Layer 2 of a small transformer language model trained on English Wikipedia (9 layers, counted from 0, width 64).
A neuron adds its activation times its output weights to the MLP's output. To switch it off is to set its activation to zero at one token and run the rest of the model.
A neuron's activation on a vector x is GELU(weights . x + bias), where the dot is the dot product.

Input weights of the MLP neurons that the questions are about. A number n stands for (n - 128) times 0.0071.
n2 (bias -0.006): 126, 81, 118, 123, 108, 127, 105, 105, 77, 111, 161, 153, 113, 76, 109, 154, 148, 136, 89, 174, 139, 87, 204, 95, 142, 107, 111, 107, 136, 108, 112, 66, 118, 161, 121, 177, 135, 165, 112, 92, 133, 71, 151, 141, 52, 172, 127, 78, 119, 109, 169, 133, 187, 123, 124, 150, 134, 141, 160, 162, 161, 138, 83, 144
n10 (bias -0.030): 171, 86, 125, 186, 103, 91, 146, 121, 184, 151, 105, 118, 139, 107, 92, 126, 107, 75, 126, 181, 114, 87, 128, 70, 144, 208, 99, 123, 172, 199, 132, 91, 100, 142, 85, 98, 150, 78, 114, 139, 109, 124, 166, 143, 133, 95, 175, 105, 135, 147, 96, 117, 130, 122, 167, 115, 54, 118, 137, 144, 160, 152, 126, 130
n25 (bias -0.011): 67, 91, 189, 136, 59, 105, 151, 139, 167, 152, 169, 130, 149, 166, 128, 136, 138, 113, 163, 117, 138, 135, 127, 184, 136, 98, 116, 125, 178, 121, 88, 55, 95, 93, 55, 87, 117, 158, 185, 124, 131, 140, 141, 149, 133, 112, 146, 137, 67, 119, 72, 124, 117, 121, 185, 79, 117, 178, 129, 142, 125, 160, 108, 118
n38 (bias 0.012): 164, 124, 161, 153, 144, 165, 154, 107, 102, 118, 109, 118, 112, 126, 160, 155, 137, 95, 141, 146, 79, 132, 145, 127, 170, 113, 92, 166, 109, 93, 104, 134, 123, 117, 91, 176, 126, 97, 142, 198, 159, 149, 95, 125, 111, 134, 116, 88, 149, 126, 91, 142, 93, 183, 179, 130, 159, 67, 148, 141, 122, 69, 109, 125
n44 (bias 0.000): 109, 145, 153, 184, 106, 131, 109, 182, 149, 110, 137, 159, 96, 94, 105, 127, 51, 90, 156, 140, 109, 113, 156, 175, 163, 100, 132, 148, 141, 90, 109, 168, 173, 141, 112, 93, 95, 165, 125, 160, 97, 131, 161, 158, 108, 189, 111, 157, 90, 137, 73, 108, 160, 97, 138, 145, 174, 83, 72, 152, 144, 111, 105, 112
n57 (bias -0.007): 147, 157, 109, 144, 157, 109, 85, 121, 129, 120, 76, 79, 106, 177, 138, 121, 97, 59, 140, 168, 138, 186, 108, 155, 181, 102, 121, 108, 168, 91, 166, 144, 128, 164, 140, 118, 121, 103, 155, 143, 151, 177, 152, 139, 152, 150, 154, 147, 114, 148, 168, 103, 157, 129, 131, 133, 95, 124, 134, 121, 115, 123, 148, 137
n64 (bias 0.011): 134, 174, 145, 149, 110, 69, 138, 115, 107, 122, 149, 135, 97, 98, 182, 156, 117, 155, 131, 69, 124, 130, 132, 105, 106, 113, 150, 133, 154, 121, 132, 128, 92, 170, 78, 160, 147, 58, 101, 150, 185, 132, 149, 94, 142, 170, 106, 156, 108, 146, 127, 162, 83, 143, 106, 149, 131, 145, 136, 86, 151, 127, 134, 102
n69 (bias -0.066): 102, 83, 106, 83, 76, 84, 168, 78, 185, 153, 77, 128, 95, 140, 127, 80, 193, 130, 173, 117, 109, 147, 161, 135, 121, 97, 140, 133, 154, 100, 145, 109, 132, 152, 83, 141, 159, 119, 121, 99, 90, 181, 132, 81, 107, 91, 126, 99, 155, 110, 153, 121, 123, 122, 109, 131, 130, 92, 107, 142, 116, 145, 125, 117
n71 (bias 0.014): 103, 98, 144, 130, 170, 180, 125, 198, 82, 169, 132, 114, 176, 127, 120, 112, 101, 77, 116, 172, 131, 65, 176, 172, 169, 95, 123, 139, 133, 133, 125, 79, 171, 159, 183, 131, 82, 136, 125, 148, 52, 113, 147, 141, 130, 99, 167, 103, 156, 105, 82, 154, 105, 118, 165, 101, 92, 118, 120, 160, 135, 115, 147, 142
n78 (bias -0.021): 122, 141, 178, 197, 111, 144, 90, 112, 128, 117, 156, 106, 173, 164, 101, 164, 83, 156, 101, 68, 120, 83, 192, 106, 115, 110, 125, 128, 163, 109, 89, 142, 156, 169, 123, 150, 127, 123, 138, 116, 117, 154, 103, 110, 105, 151, 116, 166, 136, 77, 105, 157, 124, 113, 171, 123, 135, 118, 115, 108, 104, 138, 196, 67
n110 (bias -0.042): 140, 88, 112, 123, 147, 123, 148, 135, 87, 142, 109, 170, 138, 146, 149, 209, 118, 123, 154, 127, 113, 100, 116, 88, 133, 63, 89, 124, 76, 187, 168, 126, 103, 97, 161, 160, 157, 166, 163, 126, 121, 115, 166, 134, 115, 125, 144, 119, 127, 89, 151, 130, 137, 141, 177, 109, 107, 143, 103, 85, 146, 129, 111, 143
n117 (bias 0.005): 36, 101, 91, 109, 85, 160, 88, 90, 145, 143, 137, 98, 151, 140, 107, 157, 170, 88, 84, 158, 162, 73, 170, 140, 153, 100, 189, 125, 161, 148, 141, 123, 159, 140, 140, 143, 100, 165, 155, 84, 144, 89, 163, 119, 127, 105, 77, 166, 139, 67, 123, 211, 129, 131, 167, 123, 75, 147, 149, 175, 111, 163, 144, 64
n118 (bias 0.010): 24, 137, 139, 78, 120, 126, 82, 91, 96, 115, 91, 139, 218, 134, 175, 143, 140, 135, 120, 126, 116, 124, 182, 142, 140, 105, 135, 137, 97, 136, 189, 157, 147, 118, 156, 141, 54, 187, 149, 97, 170, 115, 137, 91, 58, 108, 127, 87, 164, 81, 136, 177, 152, 99, 185, 132, 129, 125, 120, 180, 170, 71, 110, 98
n120 (bias -0.026): 126, 116, 157, 184, 128, 112, 106, 101, 121, 111, 116, 114, 170, 87, 120, 102, 91, 100, 129, 69, 117, 75, 53, 249, 172, 159, 62, 140, 172, 133, 50, 129, 233, 180, 145, 133, 134, 112, 181, 100, 118, 125, 154, 153, 149, 179, 164, 188, 89, 109, 96, 87, 133, 96, 118, 160, 120, 74, 158, 156, 150, 153, 81, 104
n123 (bias -0.035): 107, 76, 101, 116, 114, 83, 66, 118, 73, 140, 144, 153, 118, 114, 184, 112, 118, 170, 144, 122, 140, 119, 186, 155, 139, 98, 144, 161, 84, 103, 125, 98, 73, 133, 139, 131, 116, 129, 126, 133, 150, 137, 101, 127, 76, 101, 166, 107, 103, 148, 167, 137, 134, 86, 121, 132, 63, 113, 165, 134, 186, 159, 156, 104

Output weights of the MLP neurons that the questions are about. A number n stands for (n - 128) times 0.0066.
n2: 95, 160, 121, 134, 115, 133, 141, 130, 155, 131, 118, 122, 101, 137, 119, 96, 132, 145, 146, 113, 147, 131, 131, 178, 127, 99, 163, 139, 106, 130, 160, 151, 158, 143, 113, 155, 120, 97, 144, 141, 93, 134, 119, 139, 141, 109, 94, 128, 101, 150, 142, 118, 113, 128, 90, 118, 142, 132, 135, 141, 98, 92, 145, 102
n10: 146, 152, 118, 162, 176, 134, 121, 83, 145, 153, 136, 123, 140, 156, 161, 142, 127, 132, 113, 134, 134, 95, 171, 127, 112, 126, 96, 121, 47, 128, 148, 98, 103, 140, 103, 127, 113, 139, 95, 145, 131, 122, 131, 96, 141, 134, 143, 130, 134, 111, 133, 116, 164, 159, 151, 123, 99, 132, 96, 111, 100, 124, 145, 126
n25: 120, 117, 131, 118, 125, 150, 154, 144, 110, 150, 119, 131, 113, 91, 116, 98, 120, 129, 142, 95, 169, 133, 132, 99, 104, 144, 128, 155, 83, 122, 144, 172, 136, 147, 134, 166, 91, 122, 91, 96, 121, 114, 140, 121, 132, 114, 116, 118, 110, 135, 150, 145, 144, 118, 127, 136, 108, 154, 129, 142, 153, 132, 131, 180
n38: 112, 107, 172, 155, 136, 131, 133, 125, 128, 143, 129, 114, 146, 138, 102, 120, 142, 106, 153, 139, 116, 79, 116, 113, 140, 123, 95, 145, 119, 166, 146, 145, 116, 130, 128, 162, 118, 135, 148, 130, 136, 160, 121, 137, 87, 135, 138, 105, 127, 123, 119, 100, 100, 139, 128, 133, 114, 128, 159, 124, 100, 130, 122, 125
n44: 123, 131, 158, 124, 108, 137, 121, 82, 126, 122, 122, 118, 130, 116, 107, 136, 140, 133, 109, 100, 163, 124, 107, 116, 105, 112, 131, 123, 104, 124, 125, 150, 129, 137, 135, 132, 120, 142, 117, 115, 116, 134, 119, 134, 158, 105, 146, 129, 151, 144, 152, 153, 146, 150, 114, 120, 73, 125, 148, 130, 117, 139, 174, 130
n57: 114, 135, 110, 86, 89, 109, 144, 133, 105, 139, 123, 154, 139, 134, 121, 112, 151, 151, 133, 125, 136, 102, 160, 110, 113, 163, 145, 139, 90, 144, 130, 102, 107, 109, 106, 110, 137, 131, 137, 131, 117, 150, 110, 123, 113, 157, 145, 137, 135, 124, 144, 129, 149, 94, 131, 122, 145, 127, 164, 88, 134, 89, 165, 147
n64: 103, 87, 155, 104, 139, 145, 104, 136, 131, 126, 141, 137, 138, 111, 105, 140, 109, 126, 119, 159, 136, 119, 127, 127, 163, 124, 132, 122, 136, 142, 132, 122, 123, 137, 141, 129, 170, 165, 116, 124, 80, 128, 122, 133, 114, 111, 151, 119, 119, 108, 128, 118, 149, 111, 145, 85, 110, 141, 142, 130, 140, 124, 136, 131
n69: 178, 109, 155, 119, 161, 126, 120, 136, 141, 113, 157, 110, 111, 114, 107, 131, 119, 126, 167, 141, 120, 97, 110, 153, 120, 141, 92, 129, 98, 145, 118, 122, 131, 132, 116, 111, 119, 145, 180, 101, 136, 137, 169, 115, 112, 142, 125, 175, 125, 103, 96, 114, 106, 137, 165, 127, 152, 149, 112, 114, 97, 150, 143, 87
n71: 127, 141, 152, 127, 135, 144, 145, 112, 113, 129, 106, 134, 151, 102, 52, 85, 131, 134, 119, 99, 121, 125, 142, 99, 110, 131, 119, 115, 162, 136, 117, 135, 119, 140, 126, 132, 111, 158, 114, 100, 150, 185, 116, 125, 169, 85, 181, 134, 161, 119, 153, 87, 113, 117, 125, 168, 136, 99, 131, 117, 152, 163, 111, 160
n78: 142, 105, 127, 104, 114, 126, 147, 135, 144, 120, 128, 149, 83, 115, 145, 133, 159, 131, 142, 143, 173, 162, 78, 139, 138, 112, 121, 153, 146, 109, 121, 153, 133, 114, 91, 139, 153, 132, 119, 147, 142, 133, 144, 106, 104, 87, 115, 109, 134, 130, 126, 127, 125, 140, 128, 99, 91, 125, 101, 137, 166, 140, 97, 172
n110: 114, 125, 130, 150, 149, 104, 127, 135, 129, 171, 155, 127, 141, 120, 162, 157, 128, 70, 144, 119, 145, 69, 133, 132, 134, 106, 110, 113, 115, 126, 130, 143, 136, 145, 163, 113, 165, 118, 136, 138, 128, 126, 139, 133, 113, 126, 127, 129, 110, 129, 111, 122, 142, 119, 94, 138, 145, 143, 99, 100, 155, 121, 101, 116
n117: 196, 140, 161, 148, 164, 127, 129, 127, 147, 101, 103, 106, 129, 138, 141, 110, 115, 137, 138, 74, 90, 137, 126, 148, 119, 129, 107, 133, 98, 128, 121, 153, 138, 124, 127, 124, 105, 119, 107, 155, 125, 159, 123, 91, 128, 169, 145, 120, 129, 127, 132, 109, 149, 144, 107, 110, 159, 87, 78, 144, 136, 112, 146, 160
n118: 163, 127, 144, 149, 113, 89, 131, 96, 152, 115, 138, 101, 143, 176, 163, 94, 92, 110, 128, 114, 153, 163, 125, 162, 136, 173, 141, 120, 126, 109, 114, 133, 149, 140, 131, 104, 145, 123, 124, 105, 109, 127, 133, 129, 126, 114, 102, 105, 178, 127, 139, 131, 145, 118, 139, 109, 125, 121, 86, 102, 163, 128, 85, 151
n120: 101, 128, 133, 116, 98, 133, 118, 114, 85, 148, 139, 129, 116, 109, 136, 137, 128, 248, 102, 54, 168, 95, 144, 124, 125, 85, 115, 110, 173, 134, 123, 104, 78, 122, 94, 166, 125, 133, 125, 144, 140, 98, 140, 131, 138, 149, 137, 109, 132, 109, 113, 157, 134, 142, 127, 97, 132, 157, 158, 154, 167, 126, 119, 164
n123: 122, 131, 128, 132, 146, 126, 157, 110, 136, 104, 143, 106, 113, 107, 144, 136, 147, 184, 141, 155, 143, 151, 119, 145, 91, 74, 151, 121, 128, 126, 126, 127, 122, 145, 134, 171, 121, 122, 132, 92, 140, 108, 142, 152, 107, 112, 86, 130, 151, 120, 140, 127, 135, 131, 152, 133, 115, 179, 82, 131, 118, 79, 95, 121

Each question names a token from some text and the token that comes next. It shows the vector x that enters the MLP there. A number n stands for (n - 128) times 0.024.

Then comes g, the gradient of the next token's log-probability with respect to the MLP's output, scaled to length 1. A neuron's effect is roughly proportional to its activation times (output weights . g). A number n stands for (n - 128) times 0.0037.

"and ", then "Pl"
x: 136, 131, 168, 91, 143, 187, 68, 135, 112, 131, 173, 171, 144, 134, 103, 141, 54, 162, 232, 169, 150, 114, 58, 92, 145, 99, 111, 172, 121, 180, 137, 104, 114, 143, 85, 183, 148, 89, 96, 71, 116, 123, 64, 108, 163, 143, 102, 118, 168, 91, 107, 161, 164, 111, 54, 99, 143, 175, 107, 159, 142, 147, 106, 134
g: 117, 99, 133, 175, 70, 116, 125, 104, 139, 91, 121, 63, 162, 172, 141, 170, 157, 197, 94, 122, 104, 98, 146, 144, 98, 101, 161, 139, 118, 127, 131, 83, 171, 175, 106, 187, 129, 126, 84, 185, 148, 210, 103, 118, 117, 172, 123, 157, 153, 142, 64, 105, 106, 133, 70, 174, 118, 139, 105, 122, 93, 157, 105, 80
Which neuron, switched off, lowers the next token's probability most? n2

"and ", then "always "
x: 134, 132, 168, 91, 141, 184, 61, 135, 109, 133, 166, 167, 139, 139, 109, 142, 52, 161, 236, 167, 150, 123, 62, 88, 143, 98, 110, 168, 124, 179, 125, 107, 112, 139, 89, 178, 150, 83, 92, 68, 113, 123, 65, 109, 176, 142, 102, 115, 168, 92, 108, 166, 162, 111, 59, 102, 153, 173, 110, 159, 139, 149, 116, 137
g: 151, 128, 187, 146, 135, 52, 113, 165, 149, 111, 126, 186, 100, 103, 85, 43, 109, 91, 105, 119, 130, 145, 123, 100, 134, 140, 13, 153, 141, 141, 110, 162, 120, 97, 154, 128, 138, 163, 125, 138, 120, 97, 123, 139, 129, 150, 108, 178, 155, 116, 181, 117, 197, 131, 142, 95, 119, 61, 135, 135, 116, 185, 167, 139
Which neuron, switched off, raises the next token's probability most? n110

"the ", then "returning "
x: 109, 161, 144, 80, 157, 184, 55, 108, 143, 120, 160, 164, 116, 138, 126, 128, 52, 174, 235, 199, 150, 144, 57, 86, 140, 119, 109, 145, 132, 198, 89, 98, 116, 120, 101, 164, 135, 74, 102, 78, 109, 120, 64, 124, 170, 133, 83, 155, 178, 119, 127, 156, 151, 123, 61, 118, 152, 145, 110, 153, 144, 142, 124, 132
g: 196, 106, 165, 116, 81, 128, 119, 132, 119, 106, 140, 105, 127, 132, 68, 144, 76, 155, 191, 125, 161, 163, 153, 88, 147, 86, 126, 166, 135, 124, 92, 170, 64, 127, 164, 125, 110, 109, 100, 115, 101, 72, 201, 165, 64, 130, 218, 126, 113, 112, 94, 151, 132, 120, 138, 107, 147, 128, 143, 110, 142, 193, 83, 145
Which two neurons, each switched off alone, lower its probability most, in order? n2, n10

"s ", then "==="
x: 99, 150, 160, 101, 137, 190, 55, 92, 134, 118, 180, 187, 116, 125, 101, 151, 56, 165, 225, 151, 151, 126, 53, 130, 168, 107, 109, 157, 136, 196, 103, 122, 133, 137, 79, 186, 139, 88, 98, 62, 137, 102, 57, 119, 167, 144, 102, 133, 150, 121, 113, 136, 173, 102, 74, 108, 134, 152, 95, 167, 131, 149, 126, 140
g: 154, 137, 161, 63, 66, 138, 156, 98, 147, 135, 157, 154, 193, 169, 103, 145, 136, 172, 158, 144, 193, 93, 170, 168, 134, 124, 163, 73, 38, 147, 101, 146, 122, 151, 148, 100, 121, 113, 152, 139, 86, 154, 135, 117, 96, 162, 124, 129, 94, 80, 93, 58, 87, 177, 105, 131, 103, 112, 155, 78, 133, 129, 159, 113
Which two neurons, each switched off alone, lower its probability most, in order? n44, n2

"first ", then "movement"
x: 105, 158, 166, 86, 138, 202, 67, 97, 119, 118, 173, 189, 134, 125, 114, 122, 45, 121, 229, 160, 140, 120, 51, 91, 144, 114, 113, 135, 149, 193, 104, 112, 136, 126, 125, 159, 135, 80, 103, 70, 128, 132, 53, 120, 190, 155, 111, 140, 164, 110, 128, 144, 180, 106, 59, 102, 142, 144, 109, 179, 126, 129, 134, 147
g: 73, 131, 158, 151, 170, 153, 106, 150, 170, 159, 108, 162, 92, 185, 130, 137, 81, 97, 143, 98, 147, 130, 76, 133, 47, 140, 93, 124, 122, 206, 133, 124, 70, 131, 92, 197, 121, 141, 176, 169, 77, 74, 101, 124, 144, 119, 129, 129, 119, 112, 128, 118, 115, 137, 103, 111, 134, 189, 167, 198, 128, 131, 90, 91
Which neuron, switched off, lowers the next token's probability most? n120

"ach", then "ary "
x: 115, 149, 133, 87, 139, 211, 50, 118, 140, 143, 134, 138, 137, 152, 65, 138, 64, 106, 229, 198, 158, 110, 68, 115, 152, 109, 139, 133, 155, 174, 149, 115, 106, 130, 102, 169, 118, 84, 83, 94, 120, 135, 46, 100, 188, 126, 120, 133, 161, 111, 143, 147, 160, 103, 50, 128, 169, 153, 83, 182, 124, 144, 137, 132
g: 131, 165, 105, 54, 131, 93, 104, 131, 169, 138, 153, 87, 109, 178, 102, 106, 172, 138, 97, 170, 109, 162, 49, 114, 85, 173, 117, 115, 138, 202, 144, 124, 166, 102, 146, 192, 172, 157, 114, 111, 147, 108, 136, 87, 86, 93, 143, 154, 111, 158, 107, 102, 162, 113, 167, 171, 129, 71, 95, 149, 77, 111, 114, 172
Which two neurons, each switched off alone, lower its probability most, in order? n120, n110

"and ", then "Jack "
x: 124, 124, 167, 90, 137, 177, 64, 136, 99, 138, 178, 174, 145, 144, 106, 126, 56, 152, 241, 164, 144, 111, 73, 93, 144, 100, 98, 169, 126, 184, 128, 103, 118, 127, 100, 182, 147, 89, 96, 75, 112, 121, 59, 112, 166, 135, 103, 95, 182, 98, 108, 159, 158, 112, 65, 101, 150, 174, 112, 162, 145, 154, 120, 141
g: 159, 190, 94, 132, 84, 138, 215, 125, 124, 121, 168, 110, 191, 79, 150, 115, 130, 144, 216, 123, 92, 102, 118, 124, 170, 134, 133, 195, 111, 88, 130, 190, 41, 167, 125, 60, 80, 105, 163, 137, 90, 140, 118, 120, 108, 144, 97, 145, 89, 124, 111, 139, 120, 158, 131, 124, 107, 114, 134, 127, 144, 120, 97, 117
Which neuron, switched off, lowers the next token's probability most? n110

"J", then "on "
x: 104, 172, 144, 105, 122, 202, 58, 124, 123, 109, 144, 135, 110, 161, 111, 138, 67, 107, 224, 154, 118, 131, 93, 118, 180, 123, 148, 156, 135, 200, 149, 138, 78, 103, 85, 155, 137, 58, 100, 79, 112, 136, 73, 136, 161, 110, 90, 130, 185, 107, 132, 159, 157, 120, 40, 111, 159, 132, 107, 192, 118, 153, 163, 113
g: 66, 84, 154, 81, 105, 160, 146, 121, 147, 145, 140, 143, 141, 114, 96, 90, 128, 129, 159, 146, 101, 128, 126, 134, 152, 122, 160, 55, 92, 119, 98, 171, 99, 155, 169, 94, 118, 47, 132, 135, 151, 139, 122, 150, 132, 211, 159, 159, 108, 98, 186, 114, 141, 247, 140, 152, 102, 86, 113, 132, 109, 108, 95, 134
Which neuron, switched off, lowers the next token's probability most? n117

"pr", then "ice "
x: 97, 162, 159, 89, 118, 211, 68, 116, 89, 110, 167, 155, 119, 146, 92, 137, 60, 111, 212, 191, 160, 147, 53, 126, 157, 140, 117, 153, 131, 168, 134, 118, 107, 105, 81, 185, 139, 69, 92, 65, 112, 128, 58, 125, 134, 102, 118, 150, 174, 116, 154, 155, 180, 131, 68, 133, 154, 126, 109, 194, 104, 163, 148, 113
g: 133, 157, 96, 119, 152, 139, 189, 118, 117, 31, 135, 114, 140, 145, 128, 186, 129, 157, 173, 135, 132, 114, 90, 113, 165, 141, 116, 143, 118, 71, 45, 187, 105, 157, 133, 74, 99, 103, 155, 88, 75, 141, 165, 112, 114, 78, 145, 120, 111, 117, 93, 142, 143, 89, 202, 181, 149, 98, 156, 132, 129, 158, 135, 170
Which two neurons, each switched off alone, lower its probability most, in order? n120, n10

"in ", then "the "
x: 122, 135, 160, 95, 141, 180, 66, 70, 115, 104, 153, 160, 150, 146, 139, 141, 47, 140, 226, 173, 173, 139, 75, 112, 151, 112, 120, 149, 149, 186, 107, 111, 110, 103, 92, 187, 142, 71, 79, 72, 109, 122, 69, 120, 171, 154, 91, 129, 175, 110, 113, 165, 158, 114, 63, 126, 173, 167, 77, 176, 123, 139, 128, 135
g: 185, 79, 140, 106, 82, 136, 123, 120, 109, 123, 149, 114, 180, 110, 90, 166, 78, 160, 143, 99, 86, 134, 88, 115, 113, 92, 138, 96, 166, 142, 150, 167, 78, 185, 127, 81, 125, 63, 81, 148, 114, 146, 134, 121, 109, 188, 193, 102, 101, 109, 147, 137, 100, 169, 172, 108, 128, 211, 140, 183, 154, 152, 92, 117
Which neuron, switched off, lowers the next token's probability most? n64

"Nad", then "el "
x: 96, 164, 142, 100, 137, 200, 75, 130, 132, 99, 118, 123, 120, 191, 81, 121, 76, 97, 227, 182, 123, 110, 84, 131, 158, 122, 142, 147, 129, 194, 139, 109, 100, 141, 93, 170, 117, 98, 89, 66, 99, 131, 51, 121, 191, 135, 106, 133, 170, 100, 158, 131, 141, 139, 54, 112, 200, 151, 107, 202, 129, 122, 135, 120
g: 147, 119, 126, 93, 130, 165, 89, 114, 118, 124, 165, 161, 113, 100, 148, 98, 119, 133, 130, 85, 158, 109, 113, 113, 122, 175, 120, 95, 180, 116, 112, 211, 85, 145, 165, 118, 130, 144, 155, 155, 88, 198, 160, 146, 166, 116, 73, 41, 92, 174, 106, 135, 94, 93, 64, 114, 147, 190, 114, 195, 149, 106, 131, 99
Which neuron, switched off, raises the next token's probability most? n57

"-", then "Si"
x: 104, 154, 150, 77, 155, 192, 49, 133, 124, 115, 168, 166, 132, 136, 104, 126, 61, 153, 236, 162, 160, 112, 66, 80, 161, 116, 120, 144, 144, 159, 131, 112, 129, 150, 110, 172, 143, 68, 94, 91, 122, 120, 48, 110, 183, 115, 109, 134, 169, 118, 101, 146, 183, 102, 52, 87, 139, 146, 107, 172, 134, 165, 135, 131
g: 140, 209, 76, 149, 108, 132, 222, 83, 112, 100, 135, 96, 144, 106, 172, 158, 141, 203, 160, 130, 142, 105, 124, 101, 156, 161, 143, 184, 88, 144, 82, 116, 102, 187, 141, 99, 80, 86, 112, 143, 105, 191, 109, 130, 104, 166, 138, 152, 116, 116, 127, 101, 107, 164, 111, 106, 112, 148, 129, 91, 103, 139, 90, 68
Which neuron, switched off, lowers the next token's probability most? n64

"began ", then "with "
x: 118, 143, 187, 89, 127, 203, 56, 105, 104, 112, 176, 174, 132, 134, 132, 153, 53, 116, 228, 151, 157, 104, 64, 99, 143, 152, 114, 122, 126, 192, 95, 118, 123, 93, 107, 191, 118, 92, 85, 63, 142, 105, 66, 95, 156, 145, 126, 142, 167, 91, 128, 156, 166, 140, 82, 99, 150, 160, 113, 169, 131, 141, 124, 153
g: 89, 132, 147, 146, 124, 42, 88, 140, 117, 67, 125, 73, 143, 131, 95, 121, 143, 126, 122, 100, 114, 125, 120, 165, 135, 172, 131, 76, 146, 111, 131, 140, 112, 101, 52, 136, 97, 170, 106, 125, 125, 132, 179, 160, 120, 108, 167, 153, 137, 158, 146, 174, 168, 86, 176, 99, 162, 112, 110, 178, 107, 177, 88, 230
Which neuron, switched off, lowers the next token's probability most? n118

"ar", then "di "
x: 134, 132, 141, 105, 132, 198, 74, 97, 148, 103, 139, 141, 125, 136, 56, 116, 83, 110, 229, 201, 140, 141, 68, 122, 156, 90, 149, 149, 132, 174, 155, 112, 120, 121, 80, 185, 149, 88, 102, 78, 102, 116, 32, 108, 154, 154, 125, 139, 183, 91, 137, 167, 146, 128, 66, 105, 159, 149, 78, 199, 131, 140, 143, 137
g: 130, 112, 199, 145, 147, 179, 142, 83, 108, 112, 103, 136, 104, 105, 158, 126, 126, 141, 126, 131, 156, 61, 95, 177, 86, 184, 132, 184, 180, 88, 125, 68, 153, 124, 152, 180, 114, 129, 197, 81, 114, 150, 110, 68, 134, 149, 114, 156, 121, 88, 67, 107, 105, 110, 133, 102, 170, 83, 182, 152, 147, 85, 131, 135
Which two neurons, each switched off alone, lower its probability most, in order? n69, n117

"way", then "\"."
x: 119, 151, 149, 107, 115, 191, 59, 98, 127, 135, 160, 159, 112, 156, 87, 130, 74, 137, 229, 195, 111, 126, 76, 130, 148, 103, 127, 134, 139, 190, 137, 120, 115, 138, 98, 151, 133, 80, 59, 68, 128, 133, 51, 107, 153, 180, 109, 146, 187, 109, 129, 163, 156, 107, 54, 123, 121, 159, 81, 187, 125, 173, 124, 132
g: 177, 119, 153, 162, 162, 109, 101, 148, 121, 130, 173, 85, 96, 121, 112, 130, 158, 53, 83, 175, 118, 128, 68, 112, 97, 177, 74, 154, 162, 189, 199, 75, 129, 89, 128, 200, 141, 184, 122, 135, 124, 130, 67, 136, 143, 111, 87, 128, 166, 166, 121, 129, 124, 105, 66, 97, 156, 103, 129, 126, 131, 125, 147, 122
Which neuron, switched off, raises the next token's probability most? n38

"Ul", then "f "
x: 108, 164, 145, 92, 169, 152, 80, 105, 142, 120, 126, 170, 122, 178, 106, 140, 65, 116, 230, 194, 138, 110, 81, 79, 179, 103, 143, 148, 129, 187, 122, 111, 134, 129, 118, 193, 119, 81, 87, 81, 125, 138, 53, 126, 179, 85, 110, 124, 192, 112, 102, 150, 122, 135, 47, 119, 179, 147, 83, 179, 109, 113, 143, 124
g: 100, 166, 170, 176, 94, 131, 169, 127, 185, 89, 95, 208, 138, 80, 158, 134, 122, 186, 176, 151, 122, 108, 141, 148, 162, 135, 126, 90, 95, 89, 92, 133, 89, 174, 157, 73, 74, 99, 118, 93, 135, 125, 121, 86, 131, 115, 134, 141, 96, 143, 191, 89, 125, 164, 112, 158, 77, 50, 166, 126, 136, 140, 137, 123
Which neuron, switched off, lowers the next token's probability most? n71

"3", then "."
x: 117, 181, 138, 71, 147, 181, 45, 110, 100, 100, 177, 141, 145, 140, 94, 132, 64, 123, 217, 186, 127, 121, 99, 101, 172, 110, 132, 174, 175, 184, 138, 109, 103, 113, 105, 150, 148, 66, 52, 73, 112, 154, 52, 128, 186, 145, 117, 158, 183, 105, 113, 126, 148, 114, 68, 117, 135, 158, 97, 165, 123, 141, 162, 142
g: 168, 119, 130, 173, 207, 76, 146, 166, 175, 175, 160, 102, 129, 118, 122, 182, 115, 84, 126, 156, 129, 152, 122, 140, 91, 155, 124, 153, 109, 221, 159, 145, 109, 144, 129, 86, 112, 115, 115, 127, 136, 108, 35, 134, 127, 161, 122, 99, 153, 147, 151, 152, 105, 98, 45, 121, 105, 95, 118, 101, 148, 112, 71, 83
Which neuron, switched off, lowers the next token's probability most? n120

"tour", then "ing "
x: 126, 148, 159, 98, 130, 172, 59, 92, 112, 124, 160, 177, 131, 176, 100, 125, 66, 113, 226, 223, 118, 123, 59, 95, 153, 127, 133, 123, 121, 185, 126, 136, 136, 108, 98, 172, 88, 85, 67, 46, 109, 120, 61, 117, 173, 124, 134, 141, 191, 113, 132, 154, 147, 140, 88, 142, 152, 171, 74, 177, 130, 127, 126, 141
g: 79, 105, 69, 142, 158, 125, 117, 154, 149, 169, 127, 125, 102, 122, 125, 165, 170, 47, 157, 59, 95, 93, 104, 113, 189, 153, 159, 33, 108, 165, 145, 134, 110, 138, 108, 89, 139, 115, 125, 80, 150, 137, 139, 155, 94, 160, 139, 174, 143, 191, 94, 118, 177, 80, 184, 113, 125, 140, 111, 131, 129, 166, 127, 153
Which neuron, switched off, lowers the next token's probability most? n2

"fer", then "y "
x: 74, 144, 129, 96, 142, 191, 58, 122, 140, 101, 155, 153, 145, 135, 60, 149, 53, 119, 215, 187, 141, 108, 73, 103, 167, 97, 130, 147, 133, 187, 128, 128, 124, 145, 84, 172, 129, 95, 97, 84, 122, 135, 32, 114, 152, 141, 99, 141, 179, 134, 143, 144, 176, 141, 52, 107, 146, 156, 85, 176, 134, 139, 133, 168
g: 156, 79, 177, 95, 143, 167, 108, 129, 141, 155, 153, 139, 149, 106, 148, 17, 127, 131, 81, 120, 118, 124, 99, 179, 100, 125, 95, 94, 170, 106, 126, 174, 103, 134, 65, 142, 164, 129, 154, 131, 76, 77, 92, 190, 176, 123, 93, 174, 89, 172, 148, 163, 127, 75, 99, 149, 137, 135, 132, 174, 162, 127, 121, 128
Which two neurons, each switched off alone, lower its probability most, in order? n10, n2

"al", then "together"
x: 115, 148, 149, 89, 144, 189, 57, 130, 163, 84, 151, 159, 122, 156, 80, 131, 67, 140, 232, 213, 146, 142, 74, 119, 144, 111, 144, 143, 131, 175, 149, 94, 121, 140, 84, 175, 142, 77, 81, 64, 112, 132, 37, 108, 176, 138, 116, 132, 171, 93, 130, 163, 139, 112, 84, 116, 139, 133, 95, 181, 127, 137, 143, 116
g: 13, 106, 141, 135, 126, 157, 156, 173, 119, 129, 129, 153, 110, 159, 96, 162, 93, 151, 145, 136, 139, 91, 103, 132, 156, 154, 138, 128, 87, 98, 95, 162, 116, 172, 104, 76, 69, 116, 90, 108, 103, 152, 114, 100, 121, 138, 166, 114, 135, 91, 138, 167, 166, 97, 195, 103, 149, 103, 168, 127, 154, 187, 78, 207
Which neuron, switched off, raises the next token's probability most? n25